Layer 2 of a small transformer language model trained on English Wikipedia (10 layers, counted from 0, width 128).
A neuron's activation on a vector x is GELU(gate . x) times (in . x), where the dot is the dot product.
The model reads these tokens: " Mar" "ie" " G" "ra" "h" "am" " |" " A" "B" " E" "d" "m" "on" "ton" "," " Al" "ber" "t"

The vector x that enters this layer's MLP at each token. A number n stands for n times 0.069.
0 " Mar": -6 -9 4 3 5 -12 -1 -29 11 -25 -2 2 11 11 18 -5 16 20 -8 25 21 -17 16 1 -3 -16 6 -6 13 -23 -7 22 3 0 4 32 1 0 4 7 -16 -6 -15 -17 6 -9 -14 10 -15 8 11 25 6 -17 12 -6 0 9 -30 -5 5 9 10 24 23 -12 -6 -10 -13 29 9 -2 11 2 3 2 -14 43 19 10 23 10 -15 -1 -9 -1 -14 -14 17 3 -2 23 -5 -10 -21 8 15 -22 10 -6 -22 8 -9 8 -11 1 -7 13 -7 -5 -3 -13 25 22 -7 0 14 -27 20 -1 27 -9 10 -4 7 -19 -8 -16
1 "ie": -6 34 -5 31 -7 -5 -2 -37 7 2 18 15 -6 5 28 7 20 10 5 8 13 5 10 6 6 5 11 -18 7 -23 -1 7 25 2 -4 -10 -16 6 0 25 -32 -3 11 12 -9 -3 -11 14 -1 3 0 13 -12 -4 -17 0 -14 18 -20 10 7 14 8 30 18 -19 11 1 14 -3 -3 -21 16 6 -8 -26 16 41 22 -1 -8 5 0 -9 -3 21 0 11 8 22 -16 9 -25 3 6 -12 -5 9 7 18 -20 14 -24 12 -2 -25 -8 -6 -14 -22 -17 3 -5 2 -3 6 -5 -13 42 -7 23 -3 -13 0 3 1 -7 -20
2 " G": 6 -3 12 12 2 15 -17 10 -1 -18 0 -10 1 17 4 -2 -6 -1 -25 10 15 -14 -1 24 -6 9 6 11 10 3 -5 18 10 8 2 6 17 -18 -10 21 -16 2 6 -32 5 -10 -15 15 18 -1 -15 5 13 14 11 -12 2 27 -34 -4 8 7 -14 10 2 9 15 -30 -6 38 -29 2 33 15 0 2 3 37 12 15 9 23 -1 -13 -4 13 11 2 -3 5 -4 21 5 13 16 10 8 -19 14 6 -10 10 -23 -4 -19 15 -4 2 0 21 21 -15 3 -9 -13 12 8 -21 17 -7 14 12 18 -10 19 1 3 -24
3 "ra": -5 -6 18 13 16 -4 -21 -19 4 8 -2 0 -2 -14 19 3 5 3 6 5 12 -21 5 -15 19 -33 19 -13 13 7 -6 28 42 -15 -12 32 -8 -21 -3 15 -2 19 18 12 -12 2 -1 15 7 -21 -11 25 24 -12 -32 -5 0 10 -2 22 -2 -7 4 12 11 -9 8 -6 0 5 -2 -3 15 -11 19 11 -6 21 14 -16 -3 21 22 -23 -13 -3 9 8 13 10 14 -4 -32 -20 6 -8 20 6 13 1 -15 -6 -31 -9 16 -12 15 -4 -12 2 -6 23 -8 -15 -9 -14 -2 -19 21 -16 -13 -11 -22 -6 12 0 -2 13
4 "h": -10 1 -7 -16 5 7 -23 -11 -1 1 -2 19 -7 -29 23 -4 -27 -5 -18 1 2 -13 10 16 -13 5 15 20 3 -18 4 26 -5 -17 0 4 -7 -5 -16 18 -21 -6 6 5 -11 11 8 2 -9 1 -2 9 -94 -40 -4 -10 12 -1 -21 -3 20 4 -12 0 0 -3 3 -4 7 9 -2 -15 6 -15 -5 10 6 24 -4 -16 -23 6 23 -1 -11 -10 23 -24 7 5 -32 3 8 -17 -3 -21 2 10 13 -2 0 -7 -5 -16 -2 3 4 15 -8 -4 -33 -1 -13 -1 0 2 11 -9 24 -16 -9 13 -16 -8 24 -8 0 -5
5 "am": 17 -7 24 -34 13 -11 -13 -15 10 -7 -1 16 4 0 26 -5 -8 -11 1 22 -13 -11 -2 -18 15 7 -19 1 -18 17 6 14 16 -24 -5 -3 2 -14 -7 14 -3 -16 -9 -15 -15 19 -5 9 18 -31 6 17 -43 -9 6 -7 17 44 -3 10 -2 21 -4 7 17 -6 -9 -6 9 2 -4 -17 22 23 3 7 28 52 -11 -23 -11 -11 -2 -10 5 7 14 -2 -14 7 -10 -11 -17 5 -31 -17 5 -1 19 17 -19 -1 -1 -19 9 5 -6 10 8 -11 -20 1 20 11 1 16 -5 -13 17 8 2 3 -14 3 -7 -12 2 -5
6 " |": 2 12 6 8 -15 18 -3 1 -2 -1 -21 -3 8 11 -17 -2 -4 9 0 24 0 -3 38 -4 -6 -9 28 -2 10 -21 30 20 -9 25 -20 0 9 -13 2 5 9 -13 7 -11 13 3 8 18 19 -16 -11 -9 -5 15 18 -18 5 12 13 7 1 -9 4 -11 17 -7 6 -16 -25 31 -15 -10 20 25 -9 -1 10 60 -2 25 -1 2 14 -11 -6 22 9 16 17 14 -35 4 21 -4 -10 -11 3 -3 -17 8 -16 3 -19 1 10 12 7 18 -10 -6 1 2 6 -24 -39 -12 -6 6 19 17 16 5 -2 4 7 -5 11 9
7 " A": 4 16 9 5 14 21 -9 -18 -6 -24 -8 13 -3 14 9 11 -11 5 -17 21 20 -12 0 4 33 -8 16 -5 8 9 2 21 26 -4 -17 21 -2 -7 -7 17 4 -7 -15 -23 6 -27 -1 9 25 -23 7 0 8 1 4 2 -2 -8 -4 -1 4 2 14 2 14 7 16 -1 -14 35 -14 -2 19 -1 -5 8 23 22 27 -9 -4 35 -17 -23 4 9 23 -17 -32 7 4 24 -6 -8 -13 0 -16 -22 4 17 -4 -6 -25 -3 -20 2 -5 12 -19 4 15 -6 5 5 3 12 3 -9 16 15 -22 10 -6 -4 4 -7 0 -11
8 "B": -6 -2 9 4 18 2 -7 8 11 -6 11 2 -13 1 13 14 -19 2 -28 18 10 -16 17 -2 -19 1 14 17 18 -2 13 21 19 2 8 11 -6 -13 -32 19 -43 -2 -20 -7 3 0 -23 18 -1 2 15 25 3 -2 -4 -4 0 3 2 -1 13 -3 -19 -19 -3 16 17 -6 19 -3 -8 5 15 -24 -16 16 -8 31 14 -17 15 8 11 5 3 4 15 31 -13 -5 1 16 -31 23 -14 5 6 -20 -10 1 -24 -4 -30 20 -13 4 -10 9 6 0 0 18 -5 2 -11 -13 -2 1 15 -22 -16 -21 12 6 18 18 3 6
9 " E": 2 -8 15 16 -3 19 3 4 -13 -35 -11 13 11 13 8 10 -20 6 0 12 25 -14 5 -2 24 1 11 -3 25 -2 17 20 -8 -2 2 43 15 2 -12 14 3 -9 8 -21 1 7 7 5 12 -10 6 -12 19 -3 6 3 3 9 -1 -4 -5 9 3 9 14 12 -6 -21 -15 22 2 -8 12 -17 10 8 -3 39 27 -11 -1 30 -31 9 -18 15 22 -8 5 3 -11 29 -15 5 3 -2 4 -17 -12 22 -8 4 -1 -4 -41 0 -11 23 -13 6 15 -18 16 6 19 -11 13 -22 4 4 6 -6 18 9 13 9 2 -18
10 "d": -13 4 -8 5 5 5 6 7 8 14 -6 22 0 -19 10 -9 -2 20 -9 21 11 -21 -28 14 -20 -9 13 20 11 -20 7 11 -3 -6 1 9 -31 -4 -6 -1 1 31 6 -2 22 11 15 -3 13 -12 -12 32 20 3 -6 7 -3 18 4 26 -20 0 -30 -11 16 -7 11 -2 2 18 7 -13 -8 -17 0 17 11 24 36 -34 2 9 16 1 -9 30 -13 8 -10 4 2 0 -43 0 -37 -23 10 8 23 -2 -10 1 -7 4 16 -12 -17 12 4 -16 1 -3 -1 6 7 34 0 -27 37 -17 16 9 -3 -7 12 0 -18 -3
11 "m": -27 15 31 -24 17 -16 -5 -30 -11 3 10 29 10 -4 15 29 10 12 -9 10 -23 -20 -11 6 17 5 15 11 -11 -12 14 19 1 -6 12 21 -5 -24 5 -1 18 4 27 3 -3 7 -7 11 -20 -19 11 -9 13 0 2 -1 24 26 -7 8 -1 2 -23 -9 -6 12 3 -2 6 22 10 -8 13 42 10 12 14 23 -6 -26 11 14 -25 -11 -18 2 23 6 5 1 -45 -14 10 0 -22 5 5 -13 1 12 -5 16 -13 -14 19 -20 -5 12 -11 -12 4 6 7 -15 -3 -44 4 -11 30 -2 0 4 17 -4 18 8 -25 -11
12 "on": -5 -12 23 14 5 4 3 7 -2 -6 17 -5 8 -19 24 -1 -17 3 -5 24 -3 -20 -7 7 -21 -1 22 11 -10 -54 5 21 -1 18 -20 -12 -4 -6 -3 7 17 5 11 9 -17 -9 20 10 -15 12 -13 0 -51 -19 13 -22 6 15 -7 26 2 21 -12 21 -3 2 -23 -16 -18 -10 13 -8 -5 24 0 0 4 35 5 -33 -3 0 -32 -7 -8 21 -13 10 6 8 -3 14 7 25 -17 1 -14 8 -5 4 -8 9 -12 18 -4 -16 -2 24 -12 -21 19 21 8 1 -4 -23 0 -14 32 4 5 -5 -21 5 5 -10 -21 -19
13 "ton": -31 5 -2 3 5 1 -11 3 -1 5 0 17 -23 -1 29 -10 -10 19 -14 -1 4 -11 10 -8 -9 4 9 12 -4 -17 5 -3 -20 7 -8 -11 -11 -33 14 -2 5 -19 1 2 -11 -16 -22 7 -21 -17 20 4 -39 -6 -6 0 4 23 -10 26 -26 -2 -26 8 -10 -10 -25 7 5 8 -8 13 16 34 -5 -3 28 44 0 20 -23 -14 -7 5 3 20 4 6 1 3 -21 5 34 -7 11 6 -2 12 2 20 8 -3 -7 15 -1 -27 -18 11 -3 -16 -9 -2 4 -1 -17 17 18 -31 15 -11 -26 24 -9 -15 -3 6 11 3
14 ",": -1 17 18 9 -4 -15 -8 -14 -7 -10 -10 16 -7 10 -8 -5 11 5 -14 11 3 -11 29 10 3 19 41 31 14 3 19 9 12 20 -25 8 11 -21 -7 13 3 -3 7 -1 17 7 -8 9 17 -5 -34 -6 5 -3 5 4 8 37 12 -8 1 -24 -8 -11 -16 -21 -1 2 -24 25 14 -3 17 7 6 6 7 35 -17 3 10 -11 2 -5 -12 15 5 -8 -15 -8 -17 1 30 0 -8 -38 -6 -2 -16 13 -2 -2 -14 4 16 8 -29 2 12 -15 -9 9 1 -19 -11 10 -12 -27 10 9 5 -10 -27 3 1 0 -5 -33
15 " Al": -9 -7 18 -1 28 -16 -25 -3 22 -21 -7 8 -1 14 17 -3 -9 0 -5 19 23 -20 -8 0 17 -11 12 -3 23 -23 3 26 3 2 0 19 -16 -19 -10 4 -40 -22 -7 -13 8 -17 -24 17 0 -15 11 4 -10 -15 6 -15 4 -3 -6 -8 7 4 20 11 21 14 -1 -9 -19 19 -17 -30 33 9 17 2 2 46 14 -5 -14 19 -2 1 5 15 -14 -18 11 4 -5 20 1 -6 -9 5 -6 -11 0 10 -23 2 -14 5 -28 13 3 -6 -5 7 16 -7 1 -10 -3 -2 11 -25 -10 9 23 -6 1 1 18 -21 -14 -1
16 "ber": 30 8 8 18 -4 -5 -6 -18 -5 0 -20 13 -3 10 37 -22 12 26 -5 -5 4 -4 -7 2 -30 -5 17 28 34 -18 16 17 -10 5 9 -1 -23 -39 9 6 -40 -9 -17 -12 3 3 -3 16 -19 0 7 8 -1 11 20 5 8 16 -22 13 -3 2 7 17 7 -7 -5 -1 12 -9 13 -8 -7 -1 3 9 3 16 14 4 -12 12 24 6 -6 21 3 1 -10 4 16 19 -13 -4 5 -3 4 13 2 14 -11 -11 -15 8 -34 -3 -16 1 -21 3 -28 21 9 -17 -14 1 13 -25 18 -5 1 6 -6 -18 10 20 -28 6
17 "t": -8 0 10 2 1 16 -13 -4 -3 10 -13 18 -3 7 21 20 6 27 -10 11 -11 -18 20 -14 -9 20 18 13 15 22 20 13 -11 7 13 -19 21 -35 -8 15 9 -21 4 15 10 17 15 -19 11 7 -7 13 -8 -4 -20 -1 16 31 8 20 -4 21 -21 17 7 -12 0 -9 4 3 -8 4 4 -5 10 23 19 34 -10 -33 -5 20 -12 1 -17 17 2 -17 -14 18 -23 5 18 3 8 1 -1 18 -19 -10 -13 8 -10 -6 10 -40 2 -12 -4 -6 -10 -2 8 -3 -5 -5 20 -10 46 -5 5 12 -5 -8 -3 0 -7 -5

Each question shows the input weights of one neuron of the MLP. A number n stands for n times 0.0066.

n257 gate: -9 -20 2 -16 -29 28 -19 5 25 3 0 -11 -26 32 46 -5 1 -22 15 21 -18 -7 -8 2 -24 -31 24 -4 -2 3 15 -11 -19 -15 -12 9 -18 -32 0 11 24 -18 -17 -18 5 -32 48 -20 1 -15 2 -6 6 8 12 -16 -9 -19 -19 9 5 -10 -10 -1 -33 -31 1 -13 -10 -4 -26 23 -5 25 -16 -39 -10 1 -4 -2 -13 17 23 -31 -23 -1 23 46 -6 -8 -22 -10 41 -10 14 -13 -9 -12 31 -27 1 -15 -19 19 9 -20 -2 -21 11 9 -9 32 -16 0 32 -5 8 -15 25 -28 27 58 26 20 -19 -6 15 -22
n257 in: -23 1 -22 10 3 -4 -2 23 26 28 -26 9 -10 21 2 13 -11 -12 1 -53 -25 -40 -26 -8 -12 14 0 51 15 -12 -19 -18 -35 30 10 -20 -13 3 24 -41 14 5 -24 43 -20 -52 16 5 9 -2 -23 1 8 28 -33 4 -6 11 7 17 22 -36 -26 29 6 -11 -18 7 -33 -1 -12 21 -3 -26 -41 11 41 4 -12 21 -13 25 5 15 32 -23 -2 -6 -10 -10 -8 -32 -18 14 12 19 3 10 0 -8 -51 -7 11 4 7 23 35 -12 -1 1 -9 -37 9 -47 0 3 3 14 22 42 16 -37 -17 7 36 12 11 0
On which three tokens does it fire most, strongest first? 13 "ton", 17 "t", 6 " |"

n334 gate: -20 0 -31 -3 -37 39 26 1 -4 4 -14 9 34 -33 -22 40 -21 8 -19 -2 -17 -41 19 -12 20 5 18 -37 9 -14 7 -33 -8 21 -15 -6 -23 -3 -17 -17 7 -3 23 -5 1 -6 -20 -24 9 -20 16 4 4 16 12 5 1 -10 29 0 -44 -6 46 -9 47 -7 16 -16 37 21 -2 19 28 -7 -16 19 -10 11 -23 36 -11 -26 0 13 18 12 23 -5 4 11 -26 8 -12 -41 4 -8 -9 -11 -14 10 -13 22 12 -13 21 -20 -3 -1 21 6 -11 16 11 29 46 -6 18 -29 -1 18 5 29 0 5 30 -2 15 -24
n334 in: 6 -6 -4 -40 30 1 -8 -22 -25 -31 10 5 -24 38 -15 -23 9 3 21 -19 37 -4 -6 -2 -16 8 7 -8 20 4 -11 -5 15 -12 21 -15 25 35 -3 27 22 18 -4 -2 -7 18 30 27 -8 -17 -31 -28 32 -3 11 26 -3 -1 -11 4 39 -3 -81 26 -20 2 2 51 3 -12 -8 -1 -2 -15 13 -14 22 -8 -3 -22 -7 38 -15 -3 -26 -15 18 23 0 -14 7 17 6 33 5 -6 -14 1 -15 -9 7 15 -15 5 -26 9 -12 5 -8 -27 5 9 -3 -30 -14 -29 -27 30 -12 3 18 -19 23 34 -6 -6 -16 -16
It fires most on token 9 " E"

n493 gate: 9 33 -25 -6 -27 -6 -7 -5 39 -14 -15 7 -18 29 31 -4 14 -39 40 -1 39 -15 8 -16 4 -24 35 3 -16 -24 18 17 13 -2 3 4 12 -5 30 5 15 -24 -17 -44 -10 22 62 -33 2 -27 -15 1 22 15 -2 -5 7 7 21 -15 -8 -12 -23 -4 11 9 7 19 6 26 -14 9 6 7 38 19 12 20 9 -3 17 14 47 32 -15 8 -43 14 -17 -1 34 14 -12 -4 1 2 -2 -23 17 -29 37 6 16 15 -3 12 -6 -22 -36 18 8 22 19 24 -4 -1 10 31 -27 -9 16 -6 -33 -32 -31 -39 47 27
n493 in: -33 3 9 4 13 41 -9 -14 -32 24 1 -28 -6 18 8 23 9 43 8 -15 -8 -49 -33 8 -18 12 -1 -36 -20 13 11 -6 -41 -20 20 29 -19 -3 -24 3 -13 14 -13 15 -26 -17 -6 4 -16 9 18 20 4 -26 27 -26 5 -18 -4 -6 -1 -38 -15 17 -38 1 -11 1 26 55 9 -6 -6 -14 -38 -3 -9 -27 6 3 -8 -35 3 -23 35 -21 3 -12 27 37 -2 22 6 4 1 9 18 21 -6 5 7 35 39 -11 1 19 28 17 27 -33 -37 24 15 -38 1 3 -3 -28 39 8 -12 57 -1 35 7 19 -27 -15
It fires most on token 10 "d"

n420 gate: 16 27 11 33 -11 47 -7 -22 3 -4 -37 -31 27 -34 -35 -6 6 15 -7 -7 -3 -17 0 33 -7 -16 -53 -31 11 21 13 8 -27 -2 -27 63 12 -17 -9 -11 -2 -2 -20 -25 -21 -1 3 -4 -32 33 8 3 28 -7 17 -2 -10 1 1 13 -4 -12 -15 25 10 15 41 29 11 47 41 -21 -37 -29 4 -21 -8 -9 19 38 -19 4 4 23 19 -18 1 22 13 -9 13 -7 -20 -16 5 -37 -22 -19 12 5 -19 -9 22 -20 6 4 -38 -5 18 -32 15 21 9 4 -27 -19 15 -7 -18 13 -1 26 -17 -15 10 -8 -4 -7
n420 in: 24 11 3 17 -31 -15 -20 -23 50 56 -11 -33 -20 14 -5 -6 8 16 15 -2 19 4 37 -11 20 -24 -52 -32 6 -32 8 36 -4 -26 13 38 -37 45 3 11 30 -9 -2 15 -35 27 3 -22 -2 31 15 -21 -9 -12 27 -32 -7 -5 3 -18 -37 0 -54 8 -23 3 38 20 -13 18 -15 18 -23 -27 3 0 2 39 52 -34 -19 11 -21 12 7 -2 12 -9 10 -26 29 9 -13 1 33 9 -6 14 1 4 -3 28 -11 15 -13 19 11 20 -4 5 -10 23 25 -22 -20 -18 -4 9 -7 -1 32 -1 0 7 -11 -21 -7 2
Its two highest activations, in order, are on tokens 0 " Mar", 9 " E"

n418 gate: 13 -5 -10 -5 3 -8 -19 32 -7 -20 -20 18 11 4 -13 22 -10 16 6 6 -4 3 18 45 -26 25 -1 34 19 -1 3 16 -11 -15 20 15 -20 10 36 -19 4 -23 33 11 20 -4 -49 14 -5 10 -4 6 40 -3 -9 -6 12 -30 -9 2 -10 8 -13 -10 9 9 33 -27 -8 -2 -10 -19 -7 -6 -6 -4 -18 -21 6 17 29 -24 -17 -16 -43 14 -3 -12 16 18 5 -11 -38 -3 3 -20 -31 15 40 -6 6 -1 -11 25 -14 -27 14 10 6 -20 -18 34 -5 -17 5 -24 1 -37 15 8 19 13 -12 -5 4 -2 -14 -12
n418 in: 9 4 -6 6 8 -12 -20 1 34 -20 3 44 -26 -36 23 -2 7 -3 -6 -21 -5 -36 1 -11 25 -2 22 -25 -18 -6 3 7 -20 52 -40 16 20 -28 -25 -32 4 -1 57 27 -10 17 -18 -24 -1 17 7 -6 22 19 16 28 16 -11 -32 -5 28 5 9 -36 8 -21 24 46 39 16 10 -33 7 3 17 -23 -11 -12 48 13 21 -8 -27 -9 -2 -16 27 -14 9 7 9 24 27 -4 -8 13 15 -9 -10 1 -33 8 -3 -22 28 -8 -7 -18 30 32 12 -12 0 23 21 3 -9 -3 -4 -24 -1 23 -9 -43 -23 16 29 15
It fires most on token 11 "m"

n121 gate: 21 18 13 -2 18 7 8 8 -20 28 -17 -10 -6 6 14 1 7 -4 1 2 12 28 -25 -1 -21 -27 8 -8 4 2 -31 24 -12 15 -8 -16 6 27 15 -70 -4 6 -7 -23 -1 11 10 -22 -9 -12 21 21 6 16 6 -14 -13 -14 -15 21 25 -42 28 -32 10 5 -25 -13 9 -9 19 2 -2 4 1 15 17 -32 24 9 -14 -16 -16 -14 -17 1 19 -34 12 4 -47 40 4 22 9 -13 7 41 39 -7 -11 -8 -16 18 13 5 40 -43 -24 27 48 4 3 3 -5 -26 1 17 20 -6 14 21 24 18 61 -1 21 -8
n121 in: -37 -50 48 0 -37 25 -16 14 32 14 3 2 -17 -11 -43 26 6 -17 -10 -10 5 1 -7 22 -17 25 -4 -11 -16 11 2 -19 30 4 9 3 1 4 22 67 30 3 11 50 3 -8 4 -3 -20 15 -25 5 31 18 -3 -7 21 -7 5 -13 -24 3 -44 -4 -34 20 9 16 -13 -11 -47 14 -12 -24 7 -3 6 31 -43 11 -12 31 -29 -19 7 33 -2 13 9 -50 0 20 33 -23 0 4 -30 -1 -31 9 31 -2 17 -11 21 -14 -17 6 1 -14 -37 -37 22 21 39 15 -15 11 -6 16 -8 -26 -38 -11 -48 25 -17 25
On which token does it fire most, and how strongly? 0 " Mar", at about 0.53

n383 gate: 1 -6 37 -7 -33 21 21 17 -49 1 -20 31 -8 19 12 32 9 -2 12 3 1 -34 37 -11 -7 21 -13 5 -4 34 -4 15 27 -4 -12 53 -35 -8 -13 4 4 29 11 -1 -1 8 -32 -11 15 1 19 -7 -37 4 5 -28 -1 14 -28 21 -8 12 24 -15 -38 0 14 30 -21 -2 6 14 15 -44 -16 -6 7 -5 -22 -35 -28 -14 27 5 -2 3 19 3 6 -32 3 4 -51 13 21 12 -18 9 28 -2 14 -1 49 15 -27 -2 -26 -22 -22 5 -28 36 36 20 -27 1 22 7 -15 -8 -13 -5 -14 8 -14 9 -15 1
n383 in: -21 -15 14 -2 13 11 -15 -20 -1 5 -28 46 -51 -18 -19 39 11 1 -10 -25 7 6 10 -12 -1 -18 11 -21 29 27 -32 24 29 14 32 5 36 30 -23 6 3 30 -22 -37 5 -12 13 3 -20 28 28 21 -16 -11 34 26 -17 17 -6 -7 21 42 10 -9 20 0 5 -28 -14 7 15 -40 37 -14 -6 25 6 -14 0 -8 28 -33 -17 -8 -30 -1 1 -26 -16 -8 31 2 0 -16 21 10 27 -11 16 2 26 8 15 4 -9 3 -23 -27 11 -8 -9 14 21 -18 -8 -21 28 12 -16 -31 -3 16 11 5 3 24 -8 -59
On which token does it fire most, and how strongly? 8 "B", at about 3

n244 gate: -6 -5 -15 9 1 -41 10 1 25 15 9 -25 20 5 -15 -15 2 -26 -29 -31 -8 -11 -4 16 29 -18 60 -21 12 15 21 -1 4 7 10 -15 -20 -17 -3 -1 12 16 -12 4 -19 33 3 -13 39 -5 -5 11 -6 30 25 16 2 19 -3 16 14 -30 20 -4 -11 -18 2 -4 -37 27 -2 -2 0 12 -36 -10 -7 12 1 18 5 -4 23 1 41 45 14 -4 14 -15 -5 -22 17 -24 -38 43 -18 0 11 40 -20 -9 6 0 18 34 26 -17 -1 6 -15 12 22 -2 -9 24 28 28 -14 -11 9 14 -28 8 12 -13 23 59
n244 in: -6 1 -12 17 -62 1 9 -15 -27 -26 29 -27 -16 -7 -24 -25 17 53 21 -7 -5 24 -34 -15 2 13 19 -12 4 6 16 15 21 17 -8 -7 31 26 -10 5 -1 14 1 -10 22 3 17 -34 14 6 -23 23 7 -15 12 -34 9 24 -37 34 -13 -20 3 8 -27 32 24 16 25 28 16 -9 11 31 -5 -3 16 6 8 -33 7 26 -27 -37 18 -24 -4 36 -29 -10 7 7 -40 -39 4 -10 -1 26 -57 -8 6 31 4 -25 -12 40 5 -34 -37 -11 5 15 19 2 -30 -23 32 -2 -3 -3 8 3 -7 -2 -42 -16 -3 7
On which token does it fire most, and how strongly? 6 " |", at about 4.7

n338 gate: 2 51 -43 17 1 -2 9 -3 -8 10 -14 -25 15 -9 7 -7 10 10 -28 -18 -10 10 37 -5 -7 -11 -16 -25 -13 -34 -3 9 -21 -12 10 -1 14 35 1 20 -11 -12 15 -13 -30 -11 24 9 30 35 11 -3 -32 -13 6 26 -14 41 26 2 -3 3 5 8 -10 7 10 -12 0 -23 16 8 -24 -12 -1 23 -6 -41 -26 9 4 -4 1 -10 14 -18 36 7 -5 -17 22 38 -2 25 -1 -4 -1 -34 6 7 0 -21 -11 26 -7 -18 -25 -18 15 1 -16 19 6 22 31 -2 -13 -12 39 -42 -1 6 -9 -41 9 -19 -23 15
n338 in: 1 43 13 14 -3 -22 19 24 -11 24 4 -14 48 10 -7 -17 10 7 -25 -1 20 -24 -1 4 -5 -2 -13 -16 -8 8 -18 25 11 5 34 -8 -3 15 20 29 -18 3 -10 9 7 3 -2 2 33 22 -38 -3 -12 -2 -51 25 9 17 3 7 6 4 23 9 3 -13 3 5 -2 -55 28 22 -27 -34 2 35 -24 -23 18 27 22 -34 34 17 27 29 -38 -1 -12 5 -25 6 -1 -16 -20 -12 5 -40 30 2 7 3 4 7 18 -10 -13 -3 -16 6 -38 -11 26 12 -9 0 31 -19 -19 9 -5 -6 -28 4 -18 26 14 -10
It fires most on token 1 "ie"

n267 gate: -2 1 -25 -15 -9 -26 -5 -13 37 19 -24 -14 -3 25 -8 5 1 -3 -40 -7 -35 12 -27 -7 11 -3 13 -15 -3 -33 3 -11 -8 10 -35 -36 15 -4 1 -28 11 -7 14 -2 -1 -7 -2 4 20 -15 -5 -4 -15 15 10 3 -25 17 13 -11 -14 -17 29 -2 -4 -7 16 13 19 2 -9 -10 -8 0 23 16 6 17 10 5 -9 27 -19 -24 -23 -6 36 -24 -32 15 -23 16 0 42 3 12 13 24 -13 22 -8 -23 -10 28 4 18 -14 -24 -24 -9 -4 -26 26 -22 -5 10 -31 -13 18 -13 28 0 -35 -15 26 4 5 4
n267 in: -9 5 -14 23 17 28 35 8 -14 25 -23 14 -15 23 34 8 25 14 -10 -11 15 6 -7 -5 7 -14 -22 4 -31 14 -36 28 19 -21 0 1 7 -3 -39 -6 -3 3 -4 17 -5 -40 19 -27 9 -18 3 1 -15 31 49 3 -5 -2 -15 -22 -6 24 -17 -17 -5 25 14 -25 -29 -33 -28 11 -1 -18 55 12 22 -10 4 2 1 -24 -14 3 29 -44 32 19 28 5 12 -9 5 -27 -18 -29 4 -5 -13 -3 -25 1 -14 -20 -33 12 31 -2 -34 -10 17 -3 14 -26 -3 -11 -16 10 9 4 -18 6 17 11 -18 4 12 -8
It fires most on token 7 " A"

n384 gate: -29 19 -34 4 21 22 18 4 -18 -11 14 9 18 -18 -17 23 -25 13 24 8 7 -30 22 -9 -3 -28 0 25 10 -17 42 0 49 5 20 -6 -14 34 -3 -17 16 4 10 -2 -13 -7 38 15 1 11 10 -9 -28 9 -12 14 -2 -23 -6 30 7 24 9 -22 5 -12 54 31 17 -6 14 7 -20 18 0 6 -15 -7 33 15 20 24 48 -1 35 27 -7 -4 22 31 61 -24 8 22 4 -5 -35 6 8 7 8 -8 -2 -22 -26 -1 -2 -10 39 22 -28 3 10 28 -8 19 7 16 35 -13 17 -22 2 -20 -16 -14 -27 -16
n384 in: 8 -4 12 -21 -4 6 -5 -6 14 49 -41 -17 6 10 -1 -13 14 -28 -1 4 18 1 9 0 -50 24 16 10 1 -27 -2 -19 -2 -49 -17 8 2 4 22 31 -17 2 30 47 8 6 -21 -9 45 -14 -6 -1 28 -3 -38 31 42 -7 -2 40 15 -19 -18 24 1 -36 3 -9 7 13 12 -6 -16 13 -15 9 -12 2 3 45 -10 -12 -8 -20 27 28 15 2 -5 -29 -9 -3 1 -44 -17 -13 -3 1 -11 -16 -8 -12 -24 27 28 9 -14 23 -6 -36 -7 -2 10 6 6 20 -18 5 -24 29 -18 16 -10 6 -41 -6 -3 -19
Its two highest activations, in order, are on tokens 10 "d", 1 "ie"

n246 gate: 26 33 19 8 -17 14 -30 4 3 16 -6 6 -2 28 20 -2 7 -16 -1 -19 7 16 -35 21 8 -17 -37 -17 34 -42 -8 -14 -17 34 3 55 8 -20 16 -30 -6 14 -25 -24 -10 17 -18 -9 20 11 45 4 -24 -4 -7 35 -21 10 2 -4 7 -1 -14 15 -25 29 -16 22 3 26 -15 33 15 -8 7 -10 1 -29 -42 -3 -17 11 -16 -31 11 16 8 -22 9 -17 -13 36 -19 20 2 -22 23 -41 34 9 -34 -9 13 4 13 -9 -12 13 -19 10 32 19 10 9 -37 37 -9 3 -14 61 25 -1 -37 -4 1 -18 -1 1
n246 in: 40 -18 7 52 13 3 -35 17 50 29 12 -9 26 -9 -26 32 3 -5 39 29 16 -17 -4 3 22 0 -11 -18 -27 12 18 46 -5 14 -12 -1 -12 -10 27 5 20 -37 -5 33 -21 -24 -6 -3 42 -8 2 -19 32 7 -30 11 5 17 -4 26 45 -35 9 41 -44 12 8 -19 6 -32 -20 -21 17 -14 1 -28 36 -4 0 5 -20 24 -24 28 2 14 -38 41 -48 -7 13 22 26 -28 10 -25 9 -17 11 3 -7 -45 -19 0 13 -16 -31 15 33 -6 1 -5 4 -35 5 -20 5 21 -2 5 27 -4 40 -6 28 11 1 -5
On which three tokens does it fire most, strongest first? 15 " Al", 7 " A", 2 " G"

n45 gate: 20 -30 -2 -16 -16 18 -16 -26 21 -46 22 -30 7 -22 13 34 -21 -13 -5 -5 -15 -9 1 -16 6 7 6 5 0 14 22 -22 -4 -21 -5 41 25 -37 4 -12 33 -7 22 -17 5 -14 42 -17 1 12 8 -14 -22 -24 -12 -32 4 -10 -6 6 18 -6 4 41 -5 8 7 -7 26 12 -7 3 14 46 -1 -11 18 18 -29 51 14 -9 21 -3 -51 -27 11 -2 31 -13 -18 -19 17 -10 -10 -9 -18 -16 -22 -13 17 16 15 38 12 -32 14 -12 2 -5 13 -16 19 8 0 -9 35 -19 8 10 -16 7 13 6 -25 0 26 -26
n45 in: 1 -6 44 -24 20 -1 4 -10 -16 -12 19 30 -15 -27 54 -7 14 15 1 46 11 13 -25 -28 67 -1 -29 24 -10 -1 8 -5 14 30 6 -28 17 27 0 -6 33 4 17 -22 16 -35 -10 15 9 5 13 20 1 -6 27 -29 13 11 4 -10 -4 -25 -22 9 51 -12 7 4 8 -14 -27 4 -6 9 12 5 -10 -33 -6 17 12 -20 20 -48 38 24 2 31 23 37 1 -12 -10 -32 2 39 5 19 6 17 9 -2 -23 11 23 -40 -14 -30 17 -3 17 -28 -10 -21 -19 -17 4 1 36 10 -7 1 -25 1 -19 25 -1 -14
It fires most on token 11 "m"